Layer 5 of a small transformer language model trained on English Wikipedia (9 layers, counted from 0, width 128).
A neuron's activation on a vector x is SiLU(gate . x) times (in . x), where the dot is the dot product.

Input weights of the MLP neurons that the questions are about. A number n stands for n times 0.0033.
n19 gate: -16 -14 37 -9 1 11 -5 -1 42 -4 39 -34 3 -10 12 10 32 14 13 -11 -26 22 -16 26 -37 -35 -31 22 -1 -29 0 -19 22 -13 -14 2 5 4 8 -27 36 -35 -26 -27 24 16 16 -46 41 17 9 -17 37 -17 -8 27 28 -66 4 30 16 3 -20 13 -7 -16 -41 7 -35 2 -9 46 -29 -10 70 16 5 30 13 -16 36 59 -10 38 -64 66 -15 37 -11 -17 15 -21 -14 35 26 1 -16 -1 -5 -24 -8 25 17 6 -18 -46 14 -17 33 -19 -1 -24 -15 12 19 -19 -6 -13 -19 -6 29 -13 11 8 -8 -7 16 39
n37 gate: 22 -10 -19 -32 -16 9 -7 -16 -9 34 26 -44 13 -21 43 35 -40 19 -30 15 -19 47 -19 17 -8 -25 -23 -1 -11 -3 -18 -28 50 -15 -3 -6 -30 -31 -11 18 2 47 -10 -4 -2 29 -8 -17 -2 8 8 29 13 -34 12 -51 35 -6 -28 65 -12 -7 36 2 2 21 49 -38 -10 -11 14 0 -6 -14 -6 32 8 24 -30 -5 -21 38 -22 27 28 29 23 19 -14 4 29 -3 -4 -61 -10 21 -29 43 23 -36 -50 -11 40 10 65 28 -7 -4 16 -27 -5 14 -28 -17 20 1 46 -22 1 13 27 35 -13 -3 19 -28 5 24
n68 gate: -30 28 -2 -44 -2 -16 45 -2 15 18 4 -8 18 -20 -35 42 1 -23 -10 19 1 1 26 -15 20 -11 34 21 -18 26 -33 32 9 23 37 12 -49 -22 34 4 -28 28 25 8 -3 9 12 21 -14 -10 -1 5 -11 27 18 -10 1 6 0 20 -7 -6 5 -7 3 -14 17 45 26 -13 -21 -4 -32 -6 -26 8 9 -9 -4 -6 -21 -15 3 3 -10 -35 27 -5 9 66 -33 19 -8 7 33 29 15 4 7 1 4 3 8 -19 62 30 -33 23 -20 2 -14 5 -1 0 -6 20 -22 5 -10 32 18 -2 8 -23 -6 20 12 5
n81 gate: 6 -30 31 3 89 38 14 39 56 5 -12 3 19 -5 1 -35 -25 -43 -10 5 -51 19 -66 7 26 -67 -29 36 -2 9 21 21 12 -26 20 1 -38 -37 -37 -30 -21 -26 -33 -15 20 -34 -30 4 42 16 52 23 46 38 24 20 -22 -15 -7 -6 -28 -24 -12 -27 -15 -8 24 28 -38 16 -2 13 -18 18 -44 -9 -13 -2 0 -19 -28 19 -51 52 3 10 41 -13 0 -2 -16 30 -36 -4 47 -6 -38 4 -7 31 -35 21 -22 18 51 -69 -8 16 10 -32 3 -26 18 -6 -67 -14 -6 -1 19 -18 7 9 27 -9 28 26 47 12
n100 gate: 25 -3 -16 -49 1 22 -5 -19 -5 -6 30 16 -22 -4 -14 41 8 -18 -29 20 -33 -55 33 -15 0 9 -9 15 20 -9 -55 37 7 32 -33 2 17 -13 26 -31 20 0 -2 -12 34 13 21 -3 -20 14 -28 -14 -15 29 -9 34 10 -28 59 31 -44 37 23 66 21 4 -49 8 39 34 -48 5 28 -18 33 -5 -14 -18 21 5 -37 2 -25 11 -44 -8 -71 7 10 2 10 7 3 -25 -26 -10 28 -5 -24 -38 21 1 5 -7 -29 8 -9 2 -19 -27 17 -28 -16 18 -14 -12 20 -20 32 -33 -30 -15 -51 5 7 -8 -27 -9
n138 gate: -16 10 18 -1 15 15 -5 -9 -3 -5 -7 16 30 17 12 -17 6 16 18 3 -14 45 2 -31 -5 14 19 29 -42 26 -14 73 -25 55 3 -13 -46 -4 50 -29 -10 16 12 -3 -2 -5 10 -27 -1 23 16 29 34 -43 54 -2 27 12 15 -9 6 13 -8 -22 56 -33 20 2 20 17 5 45 -37 14 21 12 30 -14 1 8 -9 35 -10 18 19 -14 -5 -4 -12 28 -45 14 20 -35 6 53 -1 -35 -12 -1 -32 48 -22 45 -1 -37 -17 -14 -58 -25 -72 -34 14 -20 1 4 16 42 27 28 -1 15 16 27 18 36 16 -4
n159 gate: 15 -2 18 18 26 10 -19 12 -3 9 28 -5 -41 -6 -5 -36 29 2 -10 25 1 -9 1 -38 -9 20 -19 -27 14 6 5 11 28 -2 -18 -47 3 -50 -26 28 7 -9 -17 -23 4 28 1 -21 -33 -19 -37 -10 7 12 4 43 -14 -36 6 -14 -18 22 -7 -40 -23 4 1 -2 25 4 -22 -32 38 -13 -42 -3 -15 -1 -20 19 -23 -30 6 35 -2 8 2 -7 -39 -4 6 1 -11 -30 -22 12 -21 -24 27 14 -13 4 43 -27 6 -26 26 -10 15 -10 -31 -16 -16 -18 13 9 5 -11 -2 -26 14 -3 -9 27 -16 15 -22 13
n167 gate: 22 -3 11 2 31 2 -1 19 -4 -7 -9 5 32 -10 -22 12 38 -16 -20 12 -48 21 -24 4 -10 31 -15 -8 39 -27 -22 16 0 41 -31 -26 29 16 -34 -10 29 18 -38 -51 4 36 -30 17 -16 20 0 -3 -7 -14 7 13 38 29 17 35 -48 8 27 16 9 4 -11 9 -47 -14 -29 2 -35 -18 39 6 1 27 44 9 -12 2 -12 9 -40 12 -50 -1 2 32 -6 28 -25 1 18 15 25 2 -34 5 -22 -19 -18 51 -39 2 13 -13 -15 20 -59 -10 14 17 -15 -15 46 -37 -17 19 -12 -19 -27 2 16 -8 -8 49
n184 gate: 44 -58 3 -44 17 14 10 -20 -35 13 -18 4 1 -6 -8 28 -19 47 -2 57 -30 -23 6 -29 11 1 10 41 -10 1 5 -8 10 -16 -7 -27 -15 27 30 39 3 8 20 5 -30 49 9 -9 -42 13 -23 -1 -17 22 -9 -20 20 -11 -9 41 9 -8 6 23 25 6 16 8 -17 10 13 5 4 3 -15 15 27 -15 25 16 15 7 1 -24 2 63 36 28 -20 3 15 26 1 14 15 -18 -8 -21 39 7 -9 -32 -18 11 1 -22 12 -18 3 -38 32 52 26 -8 -13 -14 31 -5 18 8 -9 -25 68 4 39 -28 -41 -30
n186 gate: 43 -5 -11 -60 2 36 10 18 -7 -6 3 -6 28 4 -19 -3 9 -4 -15 23 -6 -12 39 10 -29 -33 -32 23 1 -44 -34 0 30 -7 4 -5 -25 -20 -20 -26 -13 38 30 42 2 21 4 29 32 19 -5 -12 -15 -11 -6 7 27 37 42 4 -7 -30 48 44 47 8 2 -3 -41 -1 -3 -19 27 -25 6 -9 27 19 -13 -31 -35 -16 -34 11 -8 28 -1 4 14 -32 -8 14 -28 28 25 -22 15 30 22 -27 24 28 -30 -16 11 41 8 -49 4 -14 -37 -11 23 0 -19 -41 33 -10 -11 16 36 -35 17 -15 -6 3 30 21
n213 gate: -18 -10 -7 39 -11 21 -27 -1 56 -1 -34 3 14 -48 11 22 -9 11 31 -3 13 -31 14 25 -21 2 -10 11 -12 8 0 -1 1 -16 0 33 9 22 16 10 -8 -44 -3 2 30 3 15 -17 33 -6 34 14 17 -51 -28 -16 -6 31 4 2 -7 -27 -14 -40 -6 1 -28 30 -22 4 12 -3 10 -20 27 8 -18 21 9 -8 9 -8 -10 12 7 17 11 9 31 -26 15 8 -11 26 -3 -2 -20 -40 -20 15 -29 -25 -10 17 13 25 37 -26 22 -23 4 -11 -2 25 8 -10 32 -23 52 -4 23 -15 -48 -15 -13 0 4 -19
n234 gate: -15 -9 15 -3 14 25 5 -20 -15 -26 -10 12 -46 -94 4 -11 -27 5 -1 5 -59 -19 12 12 -13 -3 3 -27 -20 -22 -1 -32 14 -36 37 28 -2 -23 -4 37 48 3 35 -45 -27 17 6 21 -32 25 9 8 3 -52 25 -70 48 -20 -56 52 -9 -44 7 11 38 28 27 -41 15 5 -29 46 -18 6 -5 -11 -16 -3 -5 50 -24 4 15 6 -10 -24 11 42 -7 -24 -19 4 -42 -2 27 -16 -4 -28 -41 -18 -49 -11 23 14 4 -4 -29 -9 -12 9 -13 35 -20 8 -86 -5 -58 82 11 -5 38 45 11 1 27 20 19 47
n261 gate: 10 -14 11 17 -21 6 12 15 14 -2 36 5 4 -12 -2 26 -32 47 22 -24 19 11 -6 23 10 -10 -2 -9 -22 -7 -14 -37 -14 -23 1 8 -17 5 -12 20 -33 -7 30 -11 7 -9 -3 25 4 -7 38 -31 10 -20 -10 -31 -10 -6 -75 26 35 7 -19 -9 16 -10 -28 2 12 -8 -26 -5 -14 -24 52 13 4 -16 -16 10 32 2 30 26 17 34 16 22 27 -8 -4 5 -21 39 -32 -4 -34 12 -14 11 -16 37 -15 12 26 -8 7 -14 33 -9 13 -9 11 -39 -23 22 -16 -2 15 -12 9 -31 9 17 21 -7 5 -20
n299 gate: 20 -23 8 3 23 2 9 -8 -8 -1 10 -7 -50 -7 -8 22 21 22 20 17 57 -37 14 -25 49 60 -5 34 20 23 -15 16 23 6 -22 38 -41 25 11 18 41 9 -36 14 12 13 50 -25 -19 -31 -64 1 52 -25 21 -19 -15 63 11 -38 -7 22 -56 2 -7 21 -79 24 1 -5 -53 13 -48 -63 -53 -20 5 -37 8 12 -20 -5 16 22 18 -8 -54 4 -7 -33 -9 10 20 -47 17 13 -51 -11 31 12 0 16 9 37 -37 -23 21 -1 -25 -22 -7 24 22 -14 6 37 -45 31 -43 9 -1 -36 30 13 -18 39 -19 -18
n19 in: -7 2 33 10 23 -22 32 -10 -15 9 -20 -3 -13 -10 -16 -5 -48 23 2 15 10 16 -11 1 -17 33 15 15 5 -14 21 -1 33 19 19 -10 -12 4 2 6 -46 10 29 -15 -28 32 6 24 8 -57 -4 -2 29 -18 10 -17 -5 1 13 7 17 -28 -16 -4 -28 -3 4 31 -6 -15 -3 -48 10 -29 -15 -23 1 -52 -29 -18 7 -36 -17 37 44 -6 -8 -2 -10 -21 -7 -7 -19 26 7 16 22 -46 -5 -23 -22 30 -9 -14 -4 -34 -22 -12 26 -6 -9 25 -22 36 3 -9 27 21 -40 21 48 1 -20 37 5 7 53 -54
n37 in: 31 -24 -15 -11 19 34 1 -46 17 10 28 24 -12 16 -9 13 47 -14 10 -19 20 -13 9 33 13 -27 43 10 39 -47 4 23 13 -11 11 8 27 -5 4 19 -11 -11 3 -23 14 -52 23 4 8 -27 4 17 -13 53 -29 32 -17 -14 -10 -34 -2 10 -7 9 2 37 -61 10 31 -3 3 5 18 -8 6 -3 -21 -36 -24 8 14 -15 5 38 -6 16 26 -12 26 -41 31 -2 -44 41 6 -16 34 21 -19 56 27 7 19 -4 -7 5 15 18 -38 18 9 -38 -5 -17 0 2 -20 6 32 -38 7 -32 -25 5 -21 -21 -11 -38
n68 in: 33 -3 -1 -1 44 7 -6 9 -23 -5 -5 9 3 15 5 20 22 -11 1 44 36 -41 8 -6 4 -5 -33 -25 31 -18 -2 9 7 -39 -3 14 -15 2 -3 19 -11 -18 -13 -10 -19 30 -5 -13 -28 7 18 -13 6 7 12 -10 19 -17 29 14 38 18 50 48 16 0 -16 1 -21 -8 46 -15 11 -10 -12 -1 23 8 -17 8 -11 -40 9 -53 -30 3 -8 15 -20 9 23 -2 8 43 0 6 9 -7 22 7 -12 1 30 25 1 -8 -2 -13 -3 8 -34 -69 -6 28 -7 25 1 -5 1 0 -14 5 11 -34 -13 -30 19 24
n81 in: -42 -13 12 10 -11 -15 -5 -27 6 -20 36 11 -31 38 -9 44 50 35 -21 -50 44 -17 11 -9 -39 8 -13 -26 22 -45 0 -1 -9 3 -9 -16 31 32 -23 61 10 -16 14 24 -17 27 41 7 -23 -2 -2 -18 8 1 -44 -8 10 -4 -4 19 4 -4 11 19 16 1 -10 14 -2 2 14 -30 -20 -12 8 -39 0 43 -7 -1 -26 17 22 -11 14 15 -8 48 -66 -18 -24 -52 6 24 -17 -13 29 -48 -4 -31 20 -33 26 -31 12 13 -17 -12 2 39 24 36 -20 12 5 48 -56 7 -9 -22 -32 -21 5 2 4 7 -36 1
n100 in: 6 -17 0 -9 -17 -3 -17 5 -18 32 3 19 -13 22 -1 -17 -10 9 -19 -2 13 -24 -5 27 -30 -8 15 3 10 13 4 -13 -10 -14 -7 -29 3 -16 29 -25 -27 8 -20 -32 -13 -18 5 -36 11 33 -13 12 24 12 5 -1 10 -28 -14 -48 -20 -22 -5 -7 1 -36 -23 15 52 18 -37 7 -12 10 26 10 24 -38 9 29 -25 -2 -17 -10 -3 37 -18 2 36 17 9 23 3 21 -17 14 -26 18 11 37 -28 13 -27 28 -25 -30 26 -13 -36 -10 -43 -27 3 -5 -61 44 22 13 8 36 -23 22 -27 4 28 15 14 -3
n138 in: 41 21 9 -3 -9 0 -4 15 -24 -23 -17 11 38 -3 5 -27 5 27 -12 0 12 21 1 12 -11 -3 4 3 11 20 -33 15 17 11 27 -14 -10 24 12 37 -36 -1 25 -5 -18 6 15 -28 -10 -29 36 3 14 15 -7 -28 18 31 6 5 40 -17 5 16 40 -6 -6 -16 21 39 -1 18 -32 10 14 -28 7 -2 -39 3 -15 -17 -21 13 55 -15 -23 13 -43 5 8 -20 -21 3 -29 10 -38 -32 14 -20 -14 -7 -4 41 15 48 -27 45 -18 22 -19 -37 -9 -22 -12 -40 -20 -18 12 11 -22 -7 -25 33 42 35 1 -21
n159 in: -18 7 10 -2 10 4 25 -4 -5 3 -20 12 -1 -10 26 -4 -12 10 -4 -7 -60 22 -18 15 19 20 19 8 1 13 7 21 19 34 25 -14 -20 11 2 5 -6 8 -44 19 -27 2 20 -11 -28 -1 5 13 1 -2 15 -37 21 21 19 -6 -4 -32 3 -14 22 -8 15 -17 -2 22 1 49 18 1 6 10 0 9 -1 24 -21 3 38 17 20 -14 4 31 -32 -50 -42 5 32 9 27 13 26 -29 -15 23 -8 10 -22 -7 5 49 -9 14 13 9 -35 -2 -41 -15 8 59 -30 -11 30 11 -28 3 2 1 -8 -11 -25 5
n167 in: 20 26 -33 21 -16 20 -7 33 -21 5 7 -32 21 56 -23 -5 20 -46 -58 -22 -8 -21 6 -17 15 -32 -1 -42 -4 3 -26 20 12 48 27 2 -15 -4 -34 -11 -25 13 -3 -12 0 33 -10 -23 -42 -5 -4 -8 -27 -8 4 3 3 1 15 -25 -22 -1 8 -46 10 48 30 5 13 7 1 -37 11 41 -27 14 24 -1 24 -25 6 -21 2 21 -6 -22 21 -13 -2 -13 16 1 8 -5 19 7 -3 3 -2 -5 34 -21 -20 2 -19 3 -18 18 -29 9 -12 -8 16 -1 16 -1 17 1 -10 -24 35 8 13 21 15 19 6 24
n184 in: 25 11 9 45 36 -2 -22 -7 2 12 31 6 -5 14 -48 -23 12 -21 -3 -4 -12 -30 8 -7 -31 -7 -6 4 -21 33 24 -10 -9 19 -8 -6 15 11 -38 -24 -22 -26 -34 7 -13 -27 -26 -1 -6 2 -20 21 -16 -8 -9 32 -18 -9 28 -32 7 63 -10 2 -4 -12 13 5 9 -30 3 -8 19 -6 -19 -3 -15 11 20 -6 10 12 -20 11 37 -8 -4 -23 7 43 -23 -4 6 10 16 -3 21 6 -16 2 -8 -39 -22 2 -2 -20 -3 -28 0 -10 -4 -12 6 -6 55 11 -29 4 -3 -40 -30 -5 -27 12 -23 -2 16 -50
n186 in: -55 -11 31 -9 -9 -2 -14 -23 9 -32 16 -6 11 -20 -3 4 -25 -20 59 13 22 15 7 9 0 -41 -18 -33 16 28 0 -29 13 -54 16 22 -6 -14 48 14 0 -18 -14 16 4 -10 -48 -39 10 15 -9 26 12 -33 12 -24 17 9 -8 3 5 -8 -20 9 5 8 10 33 23 -36 -3 8 -12 10 8 -3 15 -37 -5 34 3 -9 17 20 -18 -51 32 -2 -13 27 -20 -22 12 14 -1 -22 -5 31 -1 13 -15 18 32 22 6 -16 53 7 -15 -24 2 -17 -11 16 -1 0 48 10 29 34 -6 15 -23 -16 -6 17 0 -27
n213 in: -17 4 -4 -13 12 -7 27 -12 -26 23 -6 -4 26 -16 9 20 9 -7 25 1 -5 25 34 9 -3 15 -3 14 -1 22 -8 9 -6 8 -28 14 -17 3 -20 17 5 -6 39 22 -44 -26 18 15 30 17 31 -29 7 -40 -7 -10 -1 24 12 -8 -3 -9 50 -13 1 5 -4 -11 27 37 57 -4 16 14 -8 18 5 17 12 -21 -41 -28 -2 -21 39 14 -4 3 11 12 6 21 6 6 0 29 2 -8 -4 -11 -38 -32 -2 -7 -32 -2 12 13 3 -3 -8 5 -28 -5 -2 34 -5 0 -12 -16 6 7 3 9 29 7 -4 -5
n234 in: 21 -31 29 26 -13 1 -17 -9 -14 -21 11 9 10 20 9 -26 12 -37 30 -26 14 0 61 -21 -14 -35 -17 -6 20 -27 0 55 42 18 -50 -44 5 -8 -37 9 -12 11 -13 -3 34 -43 -13 -1 18 3 -23 -25 48 35 -1 -12 -29 -41 15 -12 30 31 -40 18 -44 -10 -2 43 -11 38 11 -42 43 -31 -2 -9 -5 -20 11 0 17 22 -4 24 -13 9 20 -1 0 -23 22 -22 -16 8 -14 -1 -29 -60 41 0 24 -19 -14 -43 -33 7 -13 -27 2 16 18 16 3 -23 14 6 21 -17 -22 24 -5 -15 -56 8 10 -35 1 -30
n261 in: 12 3 -11 -19 23 42 -1 0 -1 8 13 26 -22 -11 -37 12 1 2 31 -22 42 -25 -8 -3 29 39 5 -3 -10 -28 12 -10 -21 -20 9 10 15 -12 -16 24 -26 5 32 -13 22 -10 15 23 -62 -46 5 13 -2 24 -3 27 -9 8 -17 49 30 15 -31 -5 -2 7 4 -35 9 -4 -5 -6 -2 -13 13 -11 3 30 -43 33 -16 2 -18 5 -7 -9 -30 9 17 22 -13 11 -2 9 8 -15 18 4 26 7 -8 -1 -14 -10 1 30 -24 11 -15 -4 14 -13 14 -6 9 -2 3 11 21 -2 -7 13 -16 34 -20 -4 30 -31
n299 in: 54 9 11 -30 7 -19 -5 -34 31 32 -1 34 -5 -2 -5 -1 -31 -15 -2 38 -2 18 21 36 38 44 12 -41 47 -12 -16 7 -31 15 -23 -8 15 27 -7 -38 20 -40 -36 -19 -24 -19 -7 -33 -41 -1 -26 -8 -11 1 9 39 13 -6 12 19 -29 -20 -24 63 -1 24 -27 -27 -21 -42 -12 -8 -16 -8 12 20 14 -9 -2 24 -23 23 -68 -66 14 -32 -16 -22 -28 -35 -1 14 33 0 28 52 0 9 -3 17 4 0 -30 48 7 6 1 17 -1 -15 -8 -45 -5 30 -28 21 20 -46 3 52 -53 23 -50 -9 13 0 6 -6

Each question shows a token from some text and the vector x that enters the MLP there. A number n stands for n times 0.039.

"were ": -18 8 24 -11 0 9 3 40 7 -13 -4 21 -29 14 22 43 3 -3 15 3 -8 -19 17 -5 -3 -15 -23 0 -25 6 -4 28 -19 3 21 -9 -14 -44 63 6 -6 -2 -12 -5 15 6 8 3 -17 32 6 -1 -14 6 -28 2 42 9 -2 -22 -21 -4 -5 -2 4 -15 7 -7 8 6 6 -1 -32 -20 7 -11 -11 12 7 -13 -24 -10 1 -28 -3 -4 -10 -19 -14 -6 -6 -23 -35 3 2 -17 -4 4 -3 0 -10 2 4 20 6 -19 -3 31 37 21 -14 -13 1 3 8 -8 -9 15 18 11 -4 -5 -15 -7 28 -2 8 -10
Which neuron lights up most? n138

"ized ": 2 -2 -2 2 -7 -7 -33 2 18 -11 -25 -22 17 19 6 7 16 -29 23 -6 11 4 20 44 23 -13 36 6 27 -8 -3 8 53 -4 -10 -6 4 -34 -18 -20 4 -26 9 -32 -13 3 -10 10 -1 24 7 -8 -1 -14 16 -4 13 -31 -29 -4 -2 -20 -7 16 -7 -18 -9 6 6 19 8 9 3 -9 27 -14 -17 13 0 5 -17 3 -6 8 20 19 0 5 8 12 33 -22 -30 16 -11 -19 -23 -6 -5 0 -26 47 1 52 10 7 -29 26 -33 12 7 -26 -24 -17 -5 -18 21 -11 8 -3 15 -10 -11 25 -18 -7 9 -16
Which neuron lights up most? n37

"numerous ": -8 -21 19 -8 -13 -2 -48 3 24 -31 13 10 -27 24 11 2 4 5 -1 17 -8 4 16 34 -10 -9 5 -12 44 -38 -11 19 20 -18 -19 -5 7 -19 -1 -1 2 7 1 -5 -14 18 -3 -10 -7 11 -16 8 -26 -10 -19 33 19 -6 -10 -5 15 9 47 -8 6 4 16 13 25 14 -10 -16 -18 -39 15 -8 20 -8 11 2 -17 -4 -3 5 18 -11 -11 -21 -1 23 -7 -24 -3 -10 -21 -2 -22 -11 10 6 -11 -25 5 31 -29 4 -2 9 -26 5 -16 -8 -1 16 10 -15 6 18 6 -13 -3 9 -27 13 15 9 15 -30
Which neuron fires most, and how strongly? n100, at about 1.4

"rather ": -6 8 3 15 -11 12 18 24 16 -22 -18 13 17 30 -39 2 -15 -6 24 10 -8 3 -17 24 -15 -49 28 6 17 -29 4 -8 -24 -14 4 23 7 -39 -11 12 38 20 11 -19 -28 30 23 1 -7 -4 7 2 -51 5 2 0 18 -11 9 36 -9 -4 -15 5 8 -6 -19 -1 -12 14 0 0 -10 -17 14 -12 -17 13 -2 -24 -11 -19 11 22 3 -5 12 9 30 17 -7 -13 -17 -18 -6 -10 -3 20 16 -11 7 -18 4 41 -29 -7 30 50 21 25 -11 2 8 -5 -19 -8 23 -31 41 2 18 -7 -29 3 -2 9 3 10
Which two neurons fire most, strongest first? n167, n186

". ": 6 9 33 -9 6 -6 15 16 -3 -13 37 -6 5 -20 9 -6 -6 -8 -2 0 0 5 12 6 6 -34 -26 -5 11 -11 -3 -35 -4 -20 -1 7 -5 -35 4 -2 8 -9 -1 -12 13 4 9 -5 6 7 8 -28 2 -3 -1 0 7 -2 13 -13 -2 0 -9 3 3 7 -9 24 -11 -1 39 -9 11 -3 1 -2 8 1 -3 33 -3 14 10 27 -8 1 -7 11 -4 2 13 -29 -4 38 -1 -19 11 -11 -7 0 42 -2 5 -14 28 15 24 -5 1 -17 -14 -25 -19 9 5 18 24 17 -3 4 13 11 -3 21 -16 13 43 -11
Which two neurons fire most, strongest first? n186, n19

", ": 9 -16 21 -3 31 5 -45 10 8 10 9 18 -7 10 24 -6 -11 13 11 -5 6 -18 -4 -15 6 -18 0 -19 23 23 31 2 -10 -5 4 -20 18 -30 -38 -2 7 11 -6 -6 19 8 5 -25 2 11 -1 -6 -12 23 5 -1 15 -3 16 -20 -10 -7 -6 -20 -16 3 12 -11 1 -2 -14 3 10 7 33 -41 -3 9 10 30 -6 11 7 2 1 2 15 -5 1 -17 -15 -28 0 5 -4 -18 -1 5 2 43 12 -3 -6 5 12 5 16 16 21 -6 20 3 4 14 -11 1 -21 -10 -32 -25 -6 -1 -14 0 1 10 20 5
Which neuron fires most, and how strongly? n81, at about 0.44

"ing": -23 3 -18 5 22 7 -9 -12 -14 -17 -13 -10 26 2 23 7 17 35 -15 -3 9 -13 -10 37 -8 -7 22 13 18 3 3 32 -32 -5 -18 -24 20 -15 -16 14 23 3 -2 13 -18 -18 -6 20 5 -2 6 5 -26 -14 -5 -20 -15 -5 -18 -9 12 6 -6 -14 2 -19 -14 -24 10 -14 22 -23 6 -13 -2 12 -11 -10 0 6 14 -20 -21 7 23 10 -1 13 -3 1 6 -16 -3 -4 -10 32 14 -3 -23 -11 16 -15 15 -14 26 -16 3 49 23 8 -18 15 -6 -20 20 6 16 17 -33 -2 -34 -9 -3 4 -47 -2 16 22
Which neuron lights up most? n186

"oth": -15 -22 -16 8 1 -2 28 6 -5 2 8 -18 5 -1 21 19 4 -10 4 -2 -13 13 17 13 -23 9 -37 17 -11 -4 -15 14 8 7 14 3 8 -16 -26 41 -26 6 -16 2 -9 -8 -18 -11 16 -18 -3 -5 -6 -15 19 -23 -25 17 -33 22 8 0 -9 -29 -24 37 -38 -10 17 11 -10 -30 30 -2 -6 8 -25 -4 -11 1 23 -12 15 13 -1 5 18 -11 -25 18 16 -22 28 11 -21 12 21 23 -27 -13 16 3 -4 -11 40 2 6 42 6 3 21 7 24 -10 -6 7 -17 33 -43 -8 -21 5 0 -17 -28 -7 8 15
The three highest activations, in order: n100, n37, n138

"Board ": -16 -6 6 -6 -19 -1 8 15 -2 -17 -6 13 -25 8 43 -19 -5 59 2 -31 8 -4 -4 34 -2 47 -12 16 5 2 25 -9 16 -8 -11 -5 51 -23 0 26 6 22 23 -10 -19 6 11 -19 -15 16 5 15 -19 -5 -2 3 2 15 20 -3 15 22 -6 -7 -5 0 19 -9 40 -12 6 -14 -5 13 -6 -39 -16 21 -24 -1 -4 -27 -8 7 -23 24 -11 -40 8 -3 -3 -9 1 -15 -28 -11 8 -21 6 -8 -12 -1 6 -26 -3 -12 -8 -7 -1 -6 24 21 11 8 -3 33 -17 30 -8 -9 -27 22 23 -8 6 9 -8 0
Which neuron lights up most? n167

"el ": 9 -6 14 9 -7 -1 20 28 5 -8 -31 -4 -10 -1 28 9 -39 -4 29 -9 -6 -1 -8 9 8 -22 3 -14 5 -2 -11 -1 28 3 11 -14 13 -53 10 -33 2 17 31 -33 14 -6 6 -9 28 -4 -24 12 7 -16 13 2 2 -34 6 -39 -21 6 -4 -20 7 -49 -8 -8 -6 -2 -15 1 -6 11 -7 -48 -11 3 10 -17 3 15 -31 15 -9 5 -23 -7 -9 -2 -13 -18 -24 -12 -32 -22 6 22 -4 -16 5 24 4 -6 25 -10 13 16 -15 -8 -13 2 5 26 13 2 -7 6 26 13 1 0 -1 15 0 5 25 10
Which neuron lights up most? n19

"The ": 11 10 6 -7 -10 22 -19 -1 15 -3 32 -21 10 10 -30 -3 -5 42 -3 -4 5 -12 1 35 -13 1 8 5 -12 -4 3 -4 -2 -3 -5 -2 9 -6 10 -6 -38 2 -17 -1 7 10 15 7 9 0 11 -82 10 8 -11 4 -13 -12 -7 -3 23 4 -19 6 17 29 -1 19 -7 7 -11 5 -4 -15 3 -42 -4 23 7 7 -8 -5 -9 -3 7 13 -10 -15 8 -11 -10 -33 -7 -11 -28 -18 1 10 -4 0 -2 17 -10 -7 -33 15 -32 -20 1 12 3 18 12 0 -17 -10 -2 -6 3 -14 -1 -3 -4 8 -3 2 19 6
Which neuron fires most, and how strongly? n261, at about 0.67

"\n\n": -1 20 25 5 -8 -5 38 -4 8 -22 33 -14 -18 -6 5 -3 27 5 -2 2 8 9 -1 3 -5 -16 15 0 7 5 1 3 -8 -10 -10 26 -4 -40 2 -2 10 -13 -14 -12 -8 11 -10 -9 2 13 20 -26 21 -4 1 6 -3 -14 -5 7 5 4 10 18 20 34 -15 4 -9 -16 -8 -17 0 5 -7 -14 4 -9 -1 17 -21 -3 21 23 -20 3 -19 10 -5 -8 -14 -37 -14 16 11 8 17 6 1 10 54 -12 5 -24 19 27 31 -13 -2 3 -9 -16 -9 2 19 21 5 15 -23 7 32 5 -3 16 2 -14 -1 -25
Which two neurons fire most, strongest first? n186, n19

"Mun": 9 24 -4 -22 -7 12 30 9 -4 1 13 -8 -15 -5 11 4 5 -13 -10 -12 14 1 -3 4 -22 -37 16 -12 -19 -7 14 -14 -11 -18 -14 -8 38 33 -9 25 16 5 -14 43 18 -7 -10 -9 -14 -20 -12 -10 20 5 13 16 -5 22 13 11 32 15 7 2 -3 15 15 -5 16 2 4 -7 18 -8 13 2 4 -5 -7 12 -8 6 -52 -11 30 -38 22 -20 -15 -13 18 -25 -30 12 0 -12 16 -6 -7 7 34 11 -4 -22 -10 17 -21 21 13 5 -46 28 26 -5 23 13 -16 -9 18 11 -25 -10 -8 -12 -18 -15 37 25
Which two neurons fire most, strongest first? n100, n213

"to ": -7 -5 19 -9 21 -7 -26 -7 12 -18 0 23 -2 -12 24 30 -10 14 5 0 8 15 26 -15 9 -9 5 -5 -1 4 -24 -5 -12 0 -11 -37 1 -35 -10 1 19 0 2 -4 -7 -11 19 -17 -11 -12 -12 -66 -29 -3 -21 36 -8 10 -10 -24 -21 -7 16 -15 3 3 -3 11 1 -3 -11 -19 -9 -3 26 -8 3 17 -18 -13 -1 -19 -18 -5 -12 19 4 -13 11 1 9 -15 15 -3 -15 4 3 1 7 5 22 6 -8 18 -14 16 15 22 7 32 4 -53 -5 24 3 -1 1 3 1 6 54 -34 2 -2 -34 3 11 8
Which neuron fires most, and how strongly? n184, at about 0.18

"H": 9 6 -3 3 -25 14 22 -1 22 38 -9 -2 -7 6 4 3 6 20 -13 -7 -23 -2 -11 2 -18 17 -13 0 2 -8 28 4 -11 20 -2 20 27 -3 -8 35 2 -18 20 3 5 -6 3 -3 34 -16 3 4 -28 -8 27 -4 -2 19 0 -17 17 -6 -6 -3 19 16 23 -22 10 -20 -12 -30 -5 10 -30 -10 -24 -11 -6 -4 1 4 2 8 -7 11 -10 -3 13 -5 19 -36 18 -6 -7 9 -8 -9 -10 -9 1 5 -2 5 -4 -2 18 31 4 10 -22 -15 11 -1 -21 -1 19 1 -8 22 2 -5 -31 1 6 -15 -22 -9
Which neuron fires most, and how strongly? n68, at about 0.12

"ants": -22 24 -10 30 11 8 -23 6 -1 -15 5 -20 7 19 30 -21 9 31 -8 -12 -19 20 -1 27 8 35 0 20 8 12 15 13 -15 -24 -14 -14 9 -39 11 23 -28 -17 5 17 -6 -25 -2 12 3 -14 28 14 -30 -18 9 -8 2 16 -23 -20 12 5 -21 -25 -24 23 -15 -7 11 -3 -27 -19 22 -12 -29 10 -14 -8 1 6 12 -20 3 -1 35 -15 -2 2 -19 0 15 -14 -15 -9 -8 22 18 26 10 -10 4 17 9 -38 -6 -11 7 28 31 24 -15 17 -29 -3 13 11 -3 26 -21 -9 28 -19 9 -20 -20 9 -13 21
Which two neurons fire most, strongest first? n159, n100